Layer 13 of a small transformer language model trained on English Wikipedia (16 layers, counted from 0, width 128).
A neuron's activation on a vector x is SiLU(gate . x + bias) times (in . x + bias), where the dot is the dot product.

Input weights of the MLP neurons that the questions are about. A number n stands for (n - 128) times 0.0055.
n19 gate (bias -0.181): 164, 135, 90, 126, 62, 142, 117, 177, 174, 67, 82, 124, 172, 132, 75, 153, 125, 112, 95, 152, 157, 111, 104, 159, 173, 132, 125, 95, 165, 161, 89, 145, 205, 153, 134, 174, 133, 124, 130, 107, 144, 131, 94, 156, 145, 106, 49, 94, 120, 129, 123, 150, 123, 101, 98, 146, 102, 137, 137, 180, 134, 144, 83, 114, 163, 167, 145, 135, 154, 95, 126, 161, 146, 97, 125, 172, 170, 100, 161, 168, 176, 150, 74, 117, 66, 91, 131, 177, 114, 82, 78, 100, 74, 110, 176, 82, 85, 158, 176, 148, 153, 125, 127, 132, 114, 183, 163, 181, 101, 151, 124, 113, 100, 122, 137, 122, 79, 145, 184, 119, 121, 99, 141, 183, 173, 78, 36, 110
n70 gate (bias -0.011): 98, 81, 145, 112, 163, 121, 129, 140, 155, 140, 189, 109, 126, 147, 120, 123, 128, 123, 136, 136, 109, 131, 101, 123, 124, 143, 147, 91, 148, 118, 129, 106, 124, 155, 138, 102, 174, 103, 126, 134, 119, 131, 103, 120, 158, 118, 137, 147, 52, 182, 146, 104, 157, 111, 156, 67, 104, 148, 114, 130, 132, 166, 95, 149, 140, 91, 128, 171, 122, 146, 185, 135, 129, 119, 94, 142, 102, 114, 103, 167, 103, 114, 128, 156, 121, 135, 152, 165, 149, 131, 103, 109, 175, 158, 118, 112, 145, 133, 127, 158, 116, 98, 150, 167, 75, 100, 112, 98, 168, 146, 138, 125, 126, 78, 132, 122, 140, 155, 138, 134, 120, 97, 150, 147, 179, 116, 167, 100
n105 gate (bias -0.120): 100, 118, 135, 91, 105, 48, 90, 74, 75, 165, 94, 149, 168, 136, 172, 86, 166, 153, 121, 113, 165, 117, 79, 132, 170, 106, 215, 69, 113, 145, 111, 154, 78, 137, 121, 146, 126, 101, 123, 144, 146, 95, 122, 170, 87, 157, 119, 176, 168, 105, 88, 190, 134, 96, 101, 115, 88, 161, 107, 103, 110, 84, 151, 130, 114, 137, 92, 112, 129, 136, 91, 128, 117, 148, 112, 227, 97, 156, 94, 157, 138, 130, 92, 98, 122, 86, 101, 153, 118, 96, 98, 122, 94, 112, 177, 96, 86, 157, 113, 115, 170, 156, 126, 162, 47, 159, 217, 135, 81, 124, 99, 133, 146, 81, 114, 96, 140, 172, 85, 116, 126, 134, 126, 100, 86, 169, 120, 123
n212 gate (bias -0.101): 119, 145, 135, 171, 135, 139, 130, 159, 106, 91, 154, 88, 153, 88, 177, 93, 155, 144, 139, 145, 133, 125, 143, 87, 148, 122, 156, 112, 96, 177, 152, 101, 87, 103, 200, 155, 109, 169, 146, 166, 161, 103, 135, 103, 93, 153, 154, 99, 135, 160, 86, 101, 141, 115, 179, 63, 119, 166, 152, 79, 132, 79, 92, 151, 65, 105, 167, 129, 151, 168, 108, 133, 235, 137, 139, 135, 141, 122, 142, 154, 146, 120, 127, 151, 112, 144, 159, 136, 70, 93, 163, 133, 137, 137, 129, 114, 121, 146, 76, 112, 87, 161, 123, 143, 161, 122, 120, 199, 134, 186, 103, 107, 133, 159, 135, 151, 164, 115, 140, 155, 134, 156, 42, 143, 161, 154, 119, 76
n257 gate (bias -0.187): 143, 134, 102, 107, 183, 101, 127, 132, 126, 24, 141, 133, 114, 102, 149, 185, 88, 116, 101, 117, 144, 93, 132, 88, 125, 90, 130, 142, 96, 105, 106, 135, 136, 119, 128, 173, 166, 108, 111, 201, 157, 96, 118, 128, 115, 155, 200, 124, 101, 131, 112, 128, 200, 130, 112, 164, 75, 138, 88, 163, 152, 104, 129, 112, 123, 179, 85, 113, 115, 166, 126, 118, 115, 120, 58, 151, 126, 87, 101, 144, 85, 115, 131, 140, 178, 129, 135, 134, 119, 152, 108, 142, 92, 110, 140, 206, 115, 138, 84, 144, 131, 169, 83, 185, 165, 144, 134, 84, 87, 201, 134, 131, 127, 108, 155, 146, 179, 164, 192, 96, 115, 131, 214, 174, 222, 130, 69, 170
n421 gate (bias -0.209): 93, 135, 106, 136, 154, 108, 129, 135, 103, 100, 120, 150, 143, 171, 131, 173, 142, 124, 174, 73, 108, 88, 165, 128, 122, 107, 116, 165, 83, 115, 226, 105, 121, 147, 148, 167, 155, 198, 91, 117, 154, 36, 124, 155, 131, 117, 171, 194, 192, 84, 116, 101, 146, 88, 72, 194, 141, 127, 176, 136, 112, 177, 138, 97, 165, 119, 112, 151, 78, 134, 103, 142, 149, 159, 166, 249, 139, 76, 217, 95, 100, 74, 107, 146, 114, 115, 136, 101, 137, 116, 144, 160, 135, 166, 99, 127, 131, 183, 102, 113, 138, 159, 149, 145, 58, 180, 145, 90, 91, 107, 99, 122, 112, 160, 125, 143, 78, 184, 145, 143, 129, 50, 152, 211, 138, 67, 175, 150
n678 gate (bias -0.087): 125, 166, 121, 130, 73, 40, 99, 120, 184, 56, 94, 95, 143, 191, 85, 135, 95, 98, 130, 135, 139, 131, 125, 129, 128, 160, 165, 116, 186, 116, 127, 130, 134, 165, 162, 151, 117, 127, 147, 161, 117, 170, 104, 52, 109, 129, 140, 164, 121, 122, 120, 103, 159, 142, 104, 173, 128, 144, 122, 132, 120, 50, 162, 142, 124, 117, 184, 142, 130, 137, 158, 82, 148, 116, 111, 106, 170, 116, 78, 175, 120, 157, 128, 177, 166, 145, 99, 167, 86, 162, 178, 127, 172, 180, 168, 190, 102, 157, 102, 78, 122, 139, 159, 124, 109, 207, 162, 165, 81, 97, 135, 109, 52, 123, 109, 101, 121, 132, 143, 155, 93, 109, 169, 120, 108, 102, 124, 136
n697 gate (bias -0.182): 126, 133, 124, 92, 58, 160, 159, 119, 90, 119, 138, 158, 105, 85, 93, 127, 100, 146, 131, 156, 94, 175, 143, 90, 107, 171, 132, 179, 144, 111, 110, 134, 136, 148, 142, 91, 102, 88, 90, 123, 70, 45, 113, 193, 137, 128, 63, 165, 178, 101, 120, 131, 111, 143, 135, 142, 170, 142, 107, 127, 144, 149, 150, 97, 198, 204, 124, 136, 141, 150, 123, 147, 188, 164, 115, 146, 171, 86, 141, 108, 104, 138, 176, 154, 150, 113, 135, 63, 121, 160, 123, 105, 73, 125, 124, 180, 129, 86, 98, 56, 99, 121, 92, 110, 133, 135, 111, 138, 96, 170, 124, 128, 154, 153, 123, 119, 99, 135, 170, 180, 106, 191, 136, 133, 89, 131, 149, 114
n19 in (bias 0.068): 97, 145, 132, 166, 144, 124, 102, 79, 222, 116, 130, 127, 128, 116, 129, 154, 102, 142, 120, 85, 50, 145, 177, 141, 102, 97, 139, 173, 171, 105, 110, 147, 62, 145, 124, 192, 121, 167, 105, 153, 74, 109, 136, 181, 114, 79, 91, 156, 120, 176, 105, 154, 77, 140, 147, 160, 52, 88, 80, 130, 117, 148, 87, 116, 151, 164, 136, 109, 80, 154, 184, 104, 62, 148, 123, 154, 129, 192, 91, 106, 67, 168, 163, 106, 130, 172, 52, 93, 151, 117, 134, 139, 69, 120, 77, 55, 142, 124, 83, 123, 90, 164, 116, 130, 150, 186, 91, 129, 148, 182, 143, 129, 181, 169, 128, 92, 81, 220, 132, 98, 95, 138, 203, 119, 164, 111, 54, 144
n70 in (bias -0.113): 159, 134, 60, 152, 141, 156, 131, 58, 131, 133, 158, 131, 129, 91, 146, 107, 130, 167, 97, 140, 71, 164, 101, 169, 128, 128, 120, 106, 143, 103, 129, 176, 147, 98, 113, 112, 121, 146, 116, 106, 97, 150, 159, 155, 84, 129, 105, 206, 192, 127, 156, 134, 89, 105, 163, 171, 92, 133, 111, 167, 153, 125, 153, 113, 93, 105, 144, 136, 162, 171, 119, 128, 148, 157, 99, 147, 73, 184, 134, 123, 156, 132, 143, 110, 115, 82, 181, 148, 148, 105, 154, 93, 76, 139, 205, 151, 118, 155, 139, 161, 128, 131, 164, 121, 117, 86, 142, 140, 106, 181, 145, 104, 132, 135, 158, 122, 157, 172, 162, 172, 178, 125, 127, 153, 108, 123, 180, 72
n105 in (bias -0.002): 156, 142, 176, 106, 116, 144, 120, 124, 123, 152, 176, 146, 146, 106, 145, 194, 97, 92, 98, 129, 148, 158, 120, 125, 164, 88, 123, 162, 81, 149, 83, 155, 141, 153, 177, 95, 94, 146, 104, 148, 146, 155, 171, 100, 119, 137, 119, 132, 114, 51, 149, 45, 185, 77, 130, 163, 126, 147, 42, 173, 89, 54, 169, 154, 210, 155, 158, 158, 107, 154, 150, 95, 116, 129, 150, 145, 144, 153, 100, 147, 177, 98, 146, 150, 75, 131, 134, 73, 92, 125, 160, 171, 153, 212, 159, 158, 161, 183, 127, 106, 107, 96, 98, 143, 117, 106, 147, 147, 94, 58, 167, 87, 91, 108, 106, 61, 79, 111, 171, 134, 134, 152, 128, 87, 153, 135, 159, 103
n212 in (bias 0.061): 99, 122, 194, 8, 179, 119, 109, 164, 130, 110, 76, 129, 47, 131, 151, 188, 164, 111, 144, 131, 114, 87, 87, 82, 125, 148, 161, 138, 132, 88, 91, 162, 116, 111, 107, 138, 149, 134, 178, 147, 121, 63, 97, 117, 155, 125, 135, 128, 94, 127, 86, 152, 123, 125, 135, 108, 123, 126, 148, 115, 93, 55, 166, 66, 91, 135, 93, 107, 83, 199, 134, 159, 145, 130, 128, 93, 143, 84, 100, 108, 146, 62, 112, 107, 186, 145, 108, 137, 76, 155, 74, 121, 121, 171, 146, 169, 89, 74, 110, 84, 90, 159, 163, 146, 130, 119, 167, 142, 113, 104, 150, 159, 158, 103, 166, 133, 173, 107, 98, 159, 131, 131, 110, 106, 139, 50, 136, 98
n257 in (bias 0.007): 126, 144, 145, 122, 103, 120, 129, 177, 120, 113, 106, 136, 144, 77, 153, 110, 157, 165, 78, 119, 113, 109, 173, 110, 159, 83, 169, 163, 116, 159, 112, 190, 137, 121, 87, 115, 110, 78, 123, 220, 111, 107, 159, 173, 193, 139, 110, 147, 89, 130, 171, 135, 132, 122, 115, 146, 78, 109, 125, 155, 121, 100, 107, 136, 156, 173, 100, 158, 88, 103, 144, 121, 118, 104, 77, 135, 160, 108, 74, 127, 121, 124, 149, 232, 140, 172, 112, 99, 169, 85, 198, 132, 75, 159, 165, 198, 62, 194, 43, 151, 164, 155, 131, 159, 146, 82, 147, 75, 170, 118, 116, 81, 135, 139, 169, 123, 177, 119, 149, 168, 183, 111, 129, 116, 112, 108, 130, 143
n421 in (bias 0.040): 56, 118, 109, 123, 111, 138, 96, 223, 121, 150, 62, 172, 128, 188, 81, 192, 116, 161, 185, 94, 71, 168, 79, 115, 106, 74, 132, 113, 122, 169, 70, 77, 172, 108, 63, 117, 142, 105, 149, 123, 153, 204, 110, 182, 151, 121, 123, 70, 55, 65, 65, 119, 87, 119, 169, 140, 180, 111, 102, 147, 153, 72, 103, 111, 127, 85, 45, 142, 120, 120, 128, 95, 146, 98, 111, 171, 171, 145, 202, 174, 91, 97, 116, 163, 110, 173, 162, 50, 248, 121, 118, 98, 63, 40, 110, 117, 137, 102, 153, 139, 142, 127, 174, 146, 154, 107, 105, 129, 129, 115, 138, 81, 55, 130, 87, 144, 161, 126, 163, 126, 170, 142, 136, 113, 109, 192, 135, 95
n678 in (bias -0.072): 93, 87, 193, 86, 133, 119, 126, 173, 123, 148, 154, 63, 138, 144, 114, 88, 90, 39, 102, 151, 179, 137, 86, 183, 122, 177, 143, 108, 120, 126, 148, 195, 99, 127, 142, 157, 131, 67, 160, 124, 105, 198, 98, 55, 216, 133, 147, 82, 159, 178, 103, 141, 105, 117, 186, 214, 131, 62, 173, 166, 136, 112, 99, 175, 142, 135, 180, 126, 161, 94, 131, 110, 98, 109, 104, 96, 135, 136, 101, 112, 28, 131, 149, 114, 107, 164, 163, 221, 145, 136, 119, 134, 146, 118, 101, 128, 130, 130, 94, 109, 66, 161, 100, 143, 165, 134, 169, 178, 162, 101, 143, 136, 101, 131, 148, 149, 160, 112, 246, 88, 89, 133, 79, 91, 160, 224, 192, 136
n697 in (bias -0.044): 161, 127, 173, 146, 172, 119, 124, 117, 107, 112, 107, 199, 84, 135, 70, 78, 87, 160, 138, 115, 124, 135, 133, 82, 99, 100, 139, 94, 76, 101, 126, 131, 132, 165, 93, 129, 154, 204, 128, 131, 157, 148, 55, 147, 121, 127, 124, 110, 129, 130, 216, 148, 98, 194, 104, 206, 81, 191, 124, 76, 180, 82, 165, 152, 140, 113, 73, 81, 76, 77, 154, 24, 133, 96, 157, 158, 111, 137, 126, 102, 85, 125, 211, 169, 129, 137, 115, 109, 60, 145, 101, 156, 95, 170, 142, 183, 95, 122, 118, 109, 128, 109, 164, 119, 115, 151, 136, 97, 194, 155, 139, 71, 93, 80, 163, 172, 99, 119, 61, 140, 139, 163, 102, 103, 87, 136, 173, 116

Each question shows a token from some text and the vector x that enters the MLP there. A number n stands for (n - 128) times 0.067.

"|": 123, 103, 131, 104, 141, 140, 132, 103, 129, 135, 132, 117, 137, 141, 124, 144, 150, 125, 122, 115, 124, 145, 110, 144, 110, 150, 124, 122, 126, 105, 130, 153, 115, 108, 124, 108, 137, 150, 82, 132, 110, 129, 128, 139, 148, 152, 141, 109, 145, 131, 106, 134, 131, 116, 148, 111, 119, 122, 161, 116, 128, 126, 133, 124, 128, 150, 135, 144, 124, 99, 130, 135, 117, 132, 135, 154, 120, 131, 142, 120, 152, 141, 140, 131, 136, 118, 148, 127, 123, 134, 125, 115, 144, 110, 128, 103, 160, 131, 132, 139, 130, 168, 127, 129, 137, 98, 123, 118, 119, 114, 127, 121, 123, 156, 119, 114, 112, 123, 112, 132, 144, 124, 117, 136, 137, 152, 103, 129
The three highest activations, in order: n697, n257, n212

" playing": 136, 127, 124, 118, 136, 142, 125, 122, 120, 142, 140, 130, 127, 147, 153, 139, 157, 130, 123, 115, 130, 122, 120, 152, 108, 125, 123, 136, 105, 123, 140, 123, 113, 156, 117, 125, 123, 147, 51, 133, 125, 130, 137, 107, 144, 137, 150, 98, 98, 127, 126, 124, 124, 112, 132, 114, 104, 110, 141, 116, 121, 115, 125, 128, 128, 121, 115, 139, 107, 116, 146, 127, 119, 124, 137, 113, 112, 141, 118, 149, 124, 136, 101, 123, 135, 121, 141, 135, 118, 131, 130, 109, 117, 142, 136, 101, 130, 126, 126, 114, 144, 155, 132, 126, 139, 107, 110, 126, 135, 144, 129, 144, 123, 135, 117, 132, 137, 100, 131, 130, 115, 137, 96, 125, 114, 118, 138, 115
The most active neuron and its activation: n212, at about 2.1

" 80": 134, 129, 122, 125, 143, 159, 138, 126, 138, 141, 134, 114, 139, 108, 143, 139, 130, 144, 143, 121, 114, 132, 104, 130, 105, 147, 102, 133, 120, 138, 125, 119, 139, 142, 122, 115, 107, 151, 63, 113, 122, 143, 129, 112, 132, 136, 143, 113, 135, 106, 142, 110, 138, 129, 116, 110, 119, 131, 148, 140, 134, 141, 134, 124, 147, 147, 113, 134, 109, 103, 139, 105, 120, 139, 153, 112, 108, 129, 132, 150, 124, 154, 135, 149, 129, 101, 137, 136, 128, 114, 118, 96, 131, 137, 144, 111, 140, 120, 129, 118, 135, 127, 114, 131, 139, 110, 117, 123, 135, 141, 120, 119, 152, 128, 111, 119, 123, 130, 119, 139, 137, 106, 115, 105, 115, 138, 117, 139
The most active neuron and its activation: n212, at about 1.2

"r": 131, 104, 147, 130, 141, 136, 127, 123, 137, 115, 114, 116, 142, 153, 140, 129, 128, 140, 107, 133, 122, 144, 131, 117, 112, 119, 110, 145, 124, 143, 121, 126, 153, 128, 122, 127, 125, 130, 82, 140, 138, 140, 137, 122, 127, 161, 130, 135, 149, 117, 116, 128, 121, 129, 101, 146, 117, 133, 147, 121, 141, 146, 131, 104, 139, 140, 110, 156, 126, 134, 125, 110, 108, 136, 159, 114, 135, 117, 145, 165, 130, 99, 137, 125, 141, 157, 154, 130, 139, 125, 118, 117, 116, 153, 147, 120, 118, 133, 136, 133, 122, 139, 109, 147, 136, 108, 131, 112, 138, 149, 101, 126, 140, 136, 137, 100, 136, 147, 102, 115, 140, 124, 111, 123, 130, 115, 119, 128
The three highest activations, in order: n257, n421, n678

" |": 105, 124, 129, 98, 137, 126, 135, 132, 135, 129, 157, 127, 136, 122, 140, 135, 153, 129, 129, 147, 118, 132, 140, 122, 100, 129, 137, 119, 123, 124, 130, 143, 124, 141, 140, 105, 117, 138, 73, 112, 116, 132, 128, 135, 163, 145, 142, 106, 112, 120, 131, 130, 124, 131, 118, 128, 104, 137, 119, 139, 130, 109, 109, 119, 125, 141, 130, 167, 119, 125, 132, 122, 106, 136, 140, 141, 131, 146, 135, 135, 128, 159, 124, 133, 134, 120, 139, 138, 130, 120, 155, 82, 146, 108, 139, 116, 141, 131, 127, 134, 118, 121, 120, 124, 146, 98, 115, 109, 128, 121, 112, 130, 139, 140, 113, 99, 157, 137, 140, 121, 132, 109, 113, 138, 121, 130, 126, 113
The two highest activations, in order: n70, n697

" final": 114, 124, 131, 114, 127, 139, 135, 125, 140, 143, 109, 117, 126, 130, 135, 130, 148, 115, 136, 107, 122, 128, 120, 131, 100, 141, 108, 147, 116, 116, 100, 132, 109, 148, 122, 132, 122, 150, 52, 125, 110, 117, 151, 116, 134, 135, 135, 99, 113, 119, 120, 119, 132, 112, 129, 129, 119, 114, 159, 113, 135, 140, 144, 110, 123, 126, 131, 123, 122, 131, 147, 101, 128, 121, 128, 116, 120, 126, 118, 147, 124, 116, 108, 138, 152, 121, 147, 127, 131, 117, 117, 124, 130, 126, 128, 92, 150, 133, 147, 129, 146, 162, 150, 131, 131, 116, 107, 139, 120, 124, 114, 134, 135, 141, 116, 119, 134, 127, 125, 132, 120, 122, 97, 115, 127, 134, 129, 115
The two highest activations, in order: n697, n421

"mar": 117, 117, 136, 135, 115, 131, 115, 142, 134, 130, 126, 129, 137, 145, 133, 147, 137, 117, 126, 119, 109, 147, 115, 143, 129, 139, 117, 117, 118, 135, 102, 133, 134, 118, 104, 116, 131, 130, 66, 124, 112, 136, 127, 124, 136, 148, 128, 106, 117, 104, 134, 149, 142, 109, 129, 119, 108, 126, 141, 123, 138, 128, 126, 117, 135, 145, 130, 135, 125, 143, 120, 75, 100, 117, 136, 128, 141, 119, 106, 153, 145, 136, 117, 134, 142, 104, 132, 148, 137, 143, 141, 117, 141, 123, 151, 117, 131, 110, 158, 108, 120, 134, 133, 131, 125, 108, 120, 144, 140, 110, 129, 122, 142, 122, 130, 102, 138, 146, 108, 117, 123, 112, 110, 133, 147, 117, 113, 112
Which neuron lights up most? n105

"th": 125, 107, 115, 123, 131, 120, 126, 111, 142, 138, 130, 140, 116, 128, 142, 144, 133, 128, 135, 113, 123, 137, 128, 119, 132, 131, 139, 132, 119, 116, 127, 124, 148, 128, 119, 137, 114, 128, 58, 126, 118, 150, 112, 127, 134, 130, 145, 115, 129, 120, 134, 123, 148, 127, 104, 141, 129, 111, 141, 122, 145, 126, 121, 141, 117, 133, 128, 152, 131, 114, 134, 75, 119, 124, 128, 117, 142, 142, 116, 164, 114, 118, 133, 125, 143, 107, 125, 170, 146, 124, 115, 113, 137, 123, 143, 125, 146, 123, 151, 112, 116, 120, 121, 131, 132, 135, 108, 134, 144, 111, 143, 110, 141, 134, 140, 110, 153, 116, 115, 124, 140, 102, 112, 142, 126, 134, 104, 134
The two highest activations, in order: n678, n212

" b": 119, 118, 131, 122, 151, 155, 128, 135, 147, 137, 139, 136, 131, 144, 115, 139, 134, 123, 153, 111, 139, 122, 114, 131, 141, 130, 104, 125, 116, 125, 110, 124, 141, 157, 122, 113, 127, 162, 87, 138, 128, 128, 115, 110, 138, 143, 165, 120, 127, 121, 137, 110, 134, 119, 134, 133, 107, 137, 139, 109, 142, 115, 142, 110, 141, 117, 114, 143, 99, 117, 151, 86, 128, 135, 129, 136, 101, 126, 111, 139, 93, 145, 123, 145, 139, 112, 141, 160, 121, 131, 133, 117, 127, 131, 143, 121, 140, 136, 145, 94, 142, 146, 136, 144, 116, 113, 129, 112, 133, 137, 140, 130, 128, 121, 120, 124, 115, 123, 136, 137, 122, 120, 113, 124, 112, 123, 109, 111
The most active neuron and its activation: n421, at about 2.7

" 83": 133, 130, 125, 130, 139, 152, 130, 116, 128, 139, 143, 125, 138, 121, 134, 139, 143, 133, 142, 134, 119, 118, 109, 134, 103, 144, 117, 140, 125, 144, 127, 112, 131, 150, 115, 100, 123, 141, 59, 114, 123, 151, 116, 127, 143, 153, 156, 110, 140, 123, 126, 115, 129, 136, 104, 106, 109, 128, 156, 135, 131, 126, 122, 122, 150, 128, 121, 140, 104, 109, 139, 111, 123, 148, 129, 123, 118, 127, 137, 145, 122, 152, 131, 141, 141, 102, 151, 148, 130, 116, 115, 105, 130, 138, 135, 113, 140, 114, 126, 111, 133, 142, 121, 117, 153, 115, 110, 111, 130, 139, 121, 131, 157, 121, 120, 122, 119, 134, 122, 130, 150, 103, 120, 108, 124, 134, 119, 139
The three highest activations, in order: n212, n257, n105

"nce": 113, 113, 146, 132, 125, 136, 124, 144, 124, 145, 159, 142, 126, 135, 145, 134, 152, 140, 130, 141, 134, 145, 115, 141, 126, 127, 127, 128, 124, 127, 127, 116, 123, 131, 137, 124, 124, 144, 37, 134, 121, 121, 123, 117, 134, 136, 142, 125, 123, 114, 125, 124, 117, 115, 123, 130, 119, 129, 126, 126, 126, 145, 128, 116, 118, 140, 105, 149, 111, 130, 138, 107, 108, 113, 133, 140, 118, 110, 113, 147, 130, 129, 123, 156, 129, 112, 139, 146, 140, 122, 133, 141, 128, 128, 150, 120, 123, 139, 158, 111, 100, 168, 137, 121, 135, 123, 128, 130, 135, 119, 122, 132, 108, 109, 132, 128, 126, 129, 121, 133, 146, 128, 106, 132, 120, 150, 110, 106
The three highest activations, in order: n105, n421, n70

"up": 136, 104, 137, 106, 135, 135, 125, 123, 138, 138, 129, 104, 121, 134, 141, 139, 150, 112, 128, 102, 126, 133, 119, 138, 122, 138, 130, 122, 121, 132, 136, 120, 119, 145, 128, 127, 143, 156, 71, 136, 120, 134, 150, 105, 112, 132, 127, 113, 127, 137, 153, 119, 126, 116, 127, 101, 129, 123, 137, 116, 129, 144, 128, 121, 131, 134, 132, 156, 114, 129, 152, 86, 140, 117, 134, 148, 125, 105, 107, 123, 99, 140, 129, 135, 130, 120, 146, 140, 125, 98, 133, 123, 125, 145, 124, 108, 144, 132, 145, 121, 141, 157, 122, 136, 129, 117, 143, 142, 159, 146, 133, 129, 130, 92, 140, 112, 126, 136, 137, 129, 146, 131, 118, 116, 127, 144, 102, 110
The two highest activations, in order: n105, n421

"\n\n": 127, 126, 136, 123, 127, 134, 158, 126, 151, 124, 141, 121, 134, 131, 107, 128, 138, 140, 104, 121, 139, 138, 131, 131, 106, 151, 139, 141, 145, 113, 130, 119, 121, 128, 128, 124, 112, 140, 68, 127, 126, 142, 118, 127, 155, 147, 137, 99, 117, 131, 116, 104, 119, 124, 115, 122, 122, 121, 152, 124, 121, 100, 122, 103, 124, 133, 126, 147, 126, 132, 123, 71, 123, 127, 129, 129, 114, 123, 115, 139, 116, 129, 114, 139, 127, 91, 153, 147, 140, 129, 134, 96, 117, 126, 133, 120, 140, 128, 122, 122, 141, 145, 104, 126, 133, 146, 127, 118, 130, 145, 140, 139, 131, 118, 101, 118, 128, 151, 142, 127, 128, 139, 110, 117, 128, 147, 110, 127
The two highest activations, in order: n678, n19

" is": 127, 132, 132, 99, 134, 143, 118, 127, 124, 130, 148, 149, 145, 132, 149, 134, 168, 110, 118, 129, 127, 121, 133, 146, 98, 125, 124, 136, 107, 119, 128, 144, 125, 150, 137, 121, 127, 143, 78, 132, 136, 117, 134, 122, 152, 147, 155, 108, 107, 134, 125, 116, 140, 120, 123, 122, 101, 114, 127, 121, 117, 104, 99, 111, 113, 152, 128, 153, 136, 106, 127, 111, 123, 127, 117, 111, 107, 147, 135, 158, 109, 116, 132, 138, 131, 129, 147, 123, 116, 123, 132, 121, 130, 134, 129, 122, 130, 146, 118, 133, 112, 154, 125, 147, 142, 110, 106, 137, 143, 159, 105, 140, 120, 149, 120, 116, 131, 140, 121, 129, 120, 121, 121, 115, 139, 131, 133, 113
Which neuron lights up most? n257

" during": 142, 134, 123, 110, 143, 140, 142, 131, 137, 142, 126, 128, 135, 123, 153, 139, 158, 125, 116, 95, 130, 133, 109, 154, 112, 139, 123, 149, 122, 124, 130, 110, 114, 140, 119, 134, 134, 137, 34, 127, 116, 127, 138, 120, 136, 151, 138, 109, 112, 134, 124, 133, 135, 115, 115, 121, 120, 118, 148, 113, 119, 125, 126, 112, 125, 140, 121, 127, 123, 124, 129, 103, 115, 128, 130, 121, 111, 127, 115, 130, 125, 124, 114, 132, 142, 121, 141, 139, 135, 121, 131, 104, 121, 137, 154, 116, 138, 119, 143, 112, 152, 159, 133, 126, 142, 110, 105, 129, 136, 134, 118, 128, 122, 129, 116, 97, 137, 120, 131, 134, 125, 139, 110, 130, 118, 127, 126, 121
Which neuron lights up most? n697

" part": 125, 96, 146, 122, 152, 150, 134, 153, 130, 147, 129, 123, 127, 146, 140, 133, 141, 120, 123, 118, 116, 146, 104, 151, 117, 133, 135, 128, 116, 133, 127, 122, 135, 143, 127, 121, 145, 159, 53, 134, 134, 125, 139, 116, 113, 146, 146, 114, 102, 105, 128, 141, 121, 110, 137, 124, 117, 136, 150, 117, 139, 120, 134, 119, 121, 121, 132, 128, 116, 132, 151, 92, 130, 117, 141, 113, 126, 120, 122, 126, 106, 124, 119, 137, 136, 108, 153, 158, 123, 114, 119, 118, 132, 134, 124, 112, 138, 129, 146, 132, 129, 149, 136, 136, 136, 131, 121, 138, 137, 139, 141, 153, 138, 133, 123, 109, 135, 134, 132, 132, 139, 119, 99, 116, 119, 134, 116, 107
Which neuron lights up most? n212

" days": 127, 115, 132, 130, 134, 150, 140, 132, 148, 130, 145, 127, 127, 134, 154, 123, 170, 140, 125, 128, 116, 133, 118, 136, 108, 129, 117, 124, 120, 129, 127, 131, 125, 136, 135, 118, 119, 124, 79, 126, 125, 125, 137, 123, 140, 150, 122, 104, 121, 146, 126, 127, 125, 110, 113, 119, 105, 146, 147, 110, 118, 116, 119, 89, 140, 127, 118, 139, 112, 117, 120, 105, 126, 121, 137, 124, 113, 125, 115, 139, 128, 120, 151, 135, 150, 100, 149, 142, 128, 130, 105, 102, 107, 126, 134, 118, 127, 133, 144, 113, 118, 178, 113, 130, 142, 102, 111, 139, 128, 156, 134, 122, 154, 129, 128, 115, 142, 103, 123, 104, 137, 126, 110, 119, 125, 134, 115, 116
Which neuron lights up most? n212

" zone": 125, 115, 124, 120, 132, 142, 128, 136, 143, 140, 132, 134, 132, 124, 136, 131, 155, 122, 141, 115, 117, 138, 123, 143, 118, 143, 132, 136, 117, 128, 117, 120, 112, 139, 131, 109, 114, 147, 41, 119, 118, 135, 138, 116, 144, 147, 150, 112, 113, 115, 121, 128, 125, 113, 130, 121, 119, 125, 146, 131, 117, 128, 124, 107, 132, 124, 102, 146, 121, 134, 140, 112, 128, 132, 135, 114, 119, 124, 121, 134, 118, 128, 125, 142, 147, 113, 141, 139, 135, 132, 137, 107, 123, 123, 128, 112, 128, 124, 150, 99, 116, 185, 129, 131, 133, 130, 119, 131, 133, 150, 121, 134, 129, 118, 140, 110, 129, 127, 123, 127, 146, 127, 106, 121, 124, 128, 122, 85
Which neuron lights up most? n212

" Elect": 138, 125, 138, 105, 140, 157, 124, 101, 125, 143, 144, 136, 129, 145, 154, 123, 144, 130, 119, 106, 130, 123, 124, 135, 91, 135, 131, 152, 124, 115, 109, 132, 134, 128, 119, 100, 119, 162, 65, 142, 143, 146, 115, 126, 132, 161, 128, 106, 139, 134, 108, 109, 137, 120, 122, 103, 122, 126, 150, 105, 126, 115, 137, 118, 135, 118, 113, 134, 127, 120, 135, 104, 122, 139, 138, 143, 108, 114, 130, 139, 132, 139, 140, 140, 138, 95, 137, 140, 108, 111, 126, 116, 129, 115, 106, 97, 140, 111, 127, 123, 130, 137, 121, 130, 130, 130, 116, 134, 124, 117, 120, 129, 137, 123, 135, 122, 113, 129, 117, 133, 142, 139, 106, 126, 126, 137, 109, 125
Which neuron lights up most? n105

"T": 158, 130, 137, 127, 127, 163, 128, 124, 140, 128, 114, 116, 148, 153, 125, 130, 134, 126, 116, 134, 118, 140, 130, 127, 120, 137, 107, 131, 120, 130, 100, 119, 136, 150, 121, 114, 123, 136, 85, 156, 123, 142, 105, 125, 137, 135, 127, 99, 141, 112, 122, 116, 114, 133, 118, 130, 127, 144, 122, 124, 137, 132, 137, 117, 152, 133, 116, 155, 113, 136, 140, 122, 105, 138, 132, 116, 131, 113, 103, 153, 151, 121, 144, 153, 133, 133, 138, 146, 144, 137, 112, 93, 117, 134, 128, 96, 125, 128, 136, 140, 121, 135, 98, 134, 138, 118, 102, 132, 157, 141, 118, 126, 160, 126, 151, 119, 125, 135, 122, 141, 121, 125, 126, 159, 124, 133, 106, 122
Which neuron lights up most? n19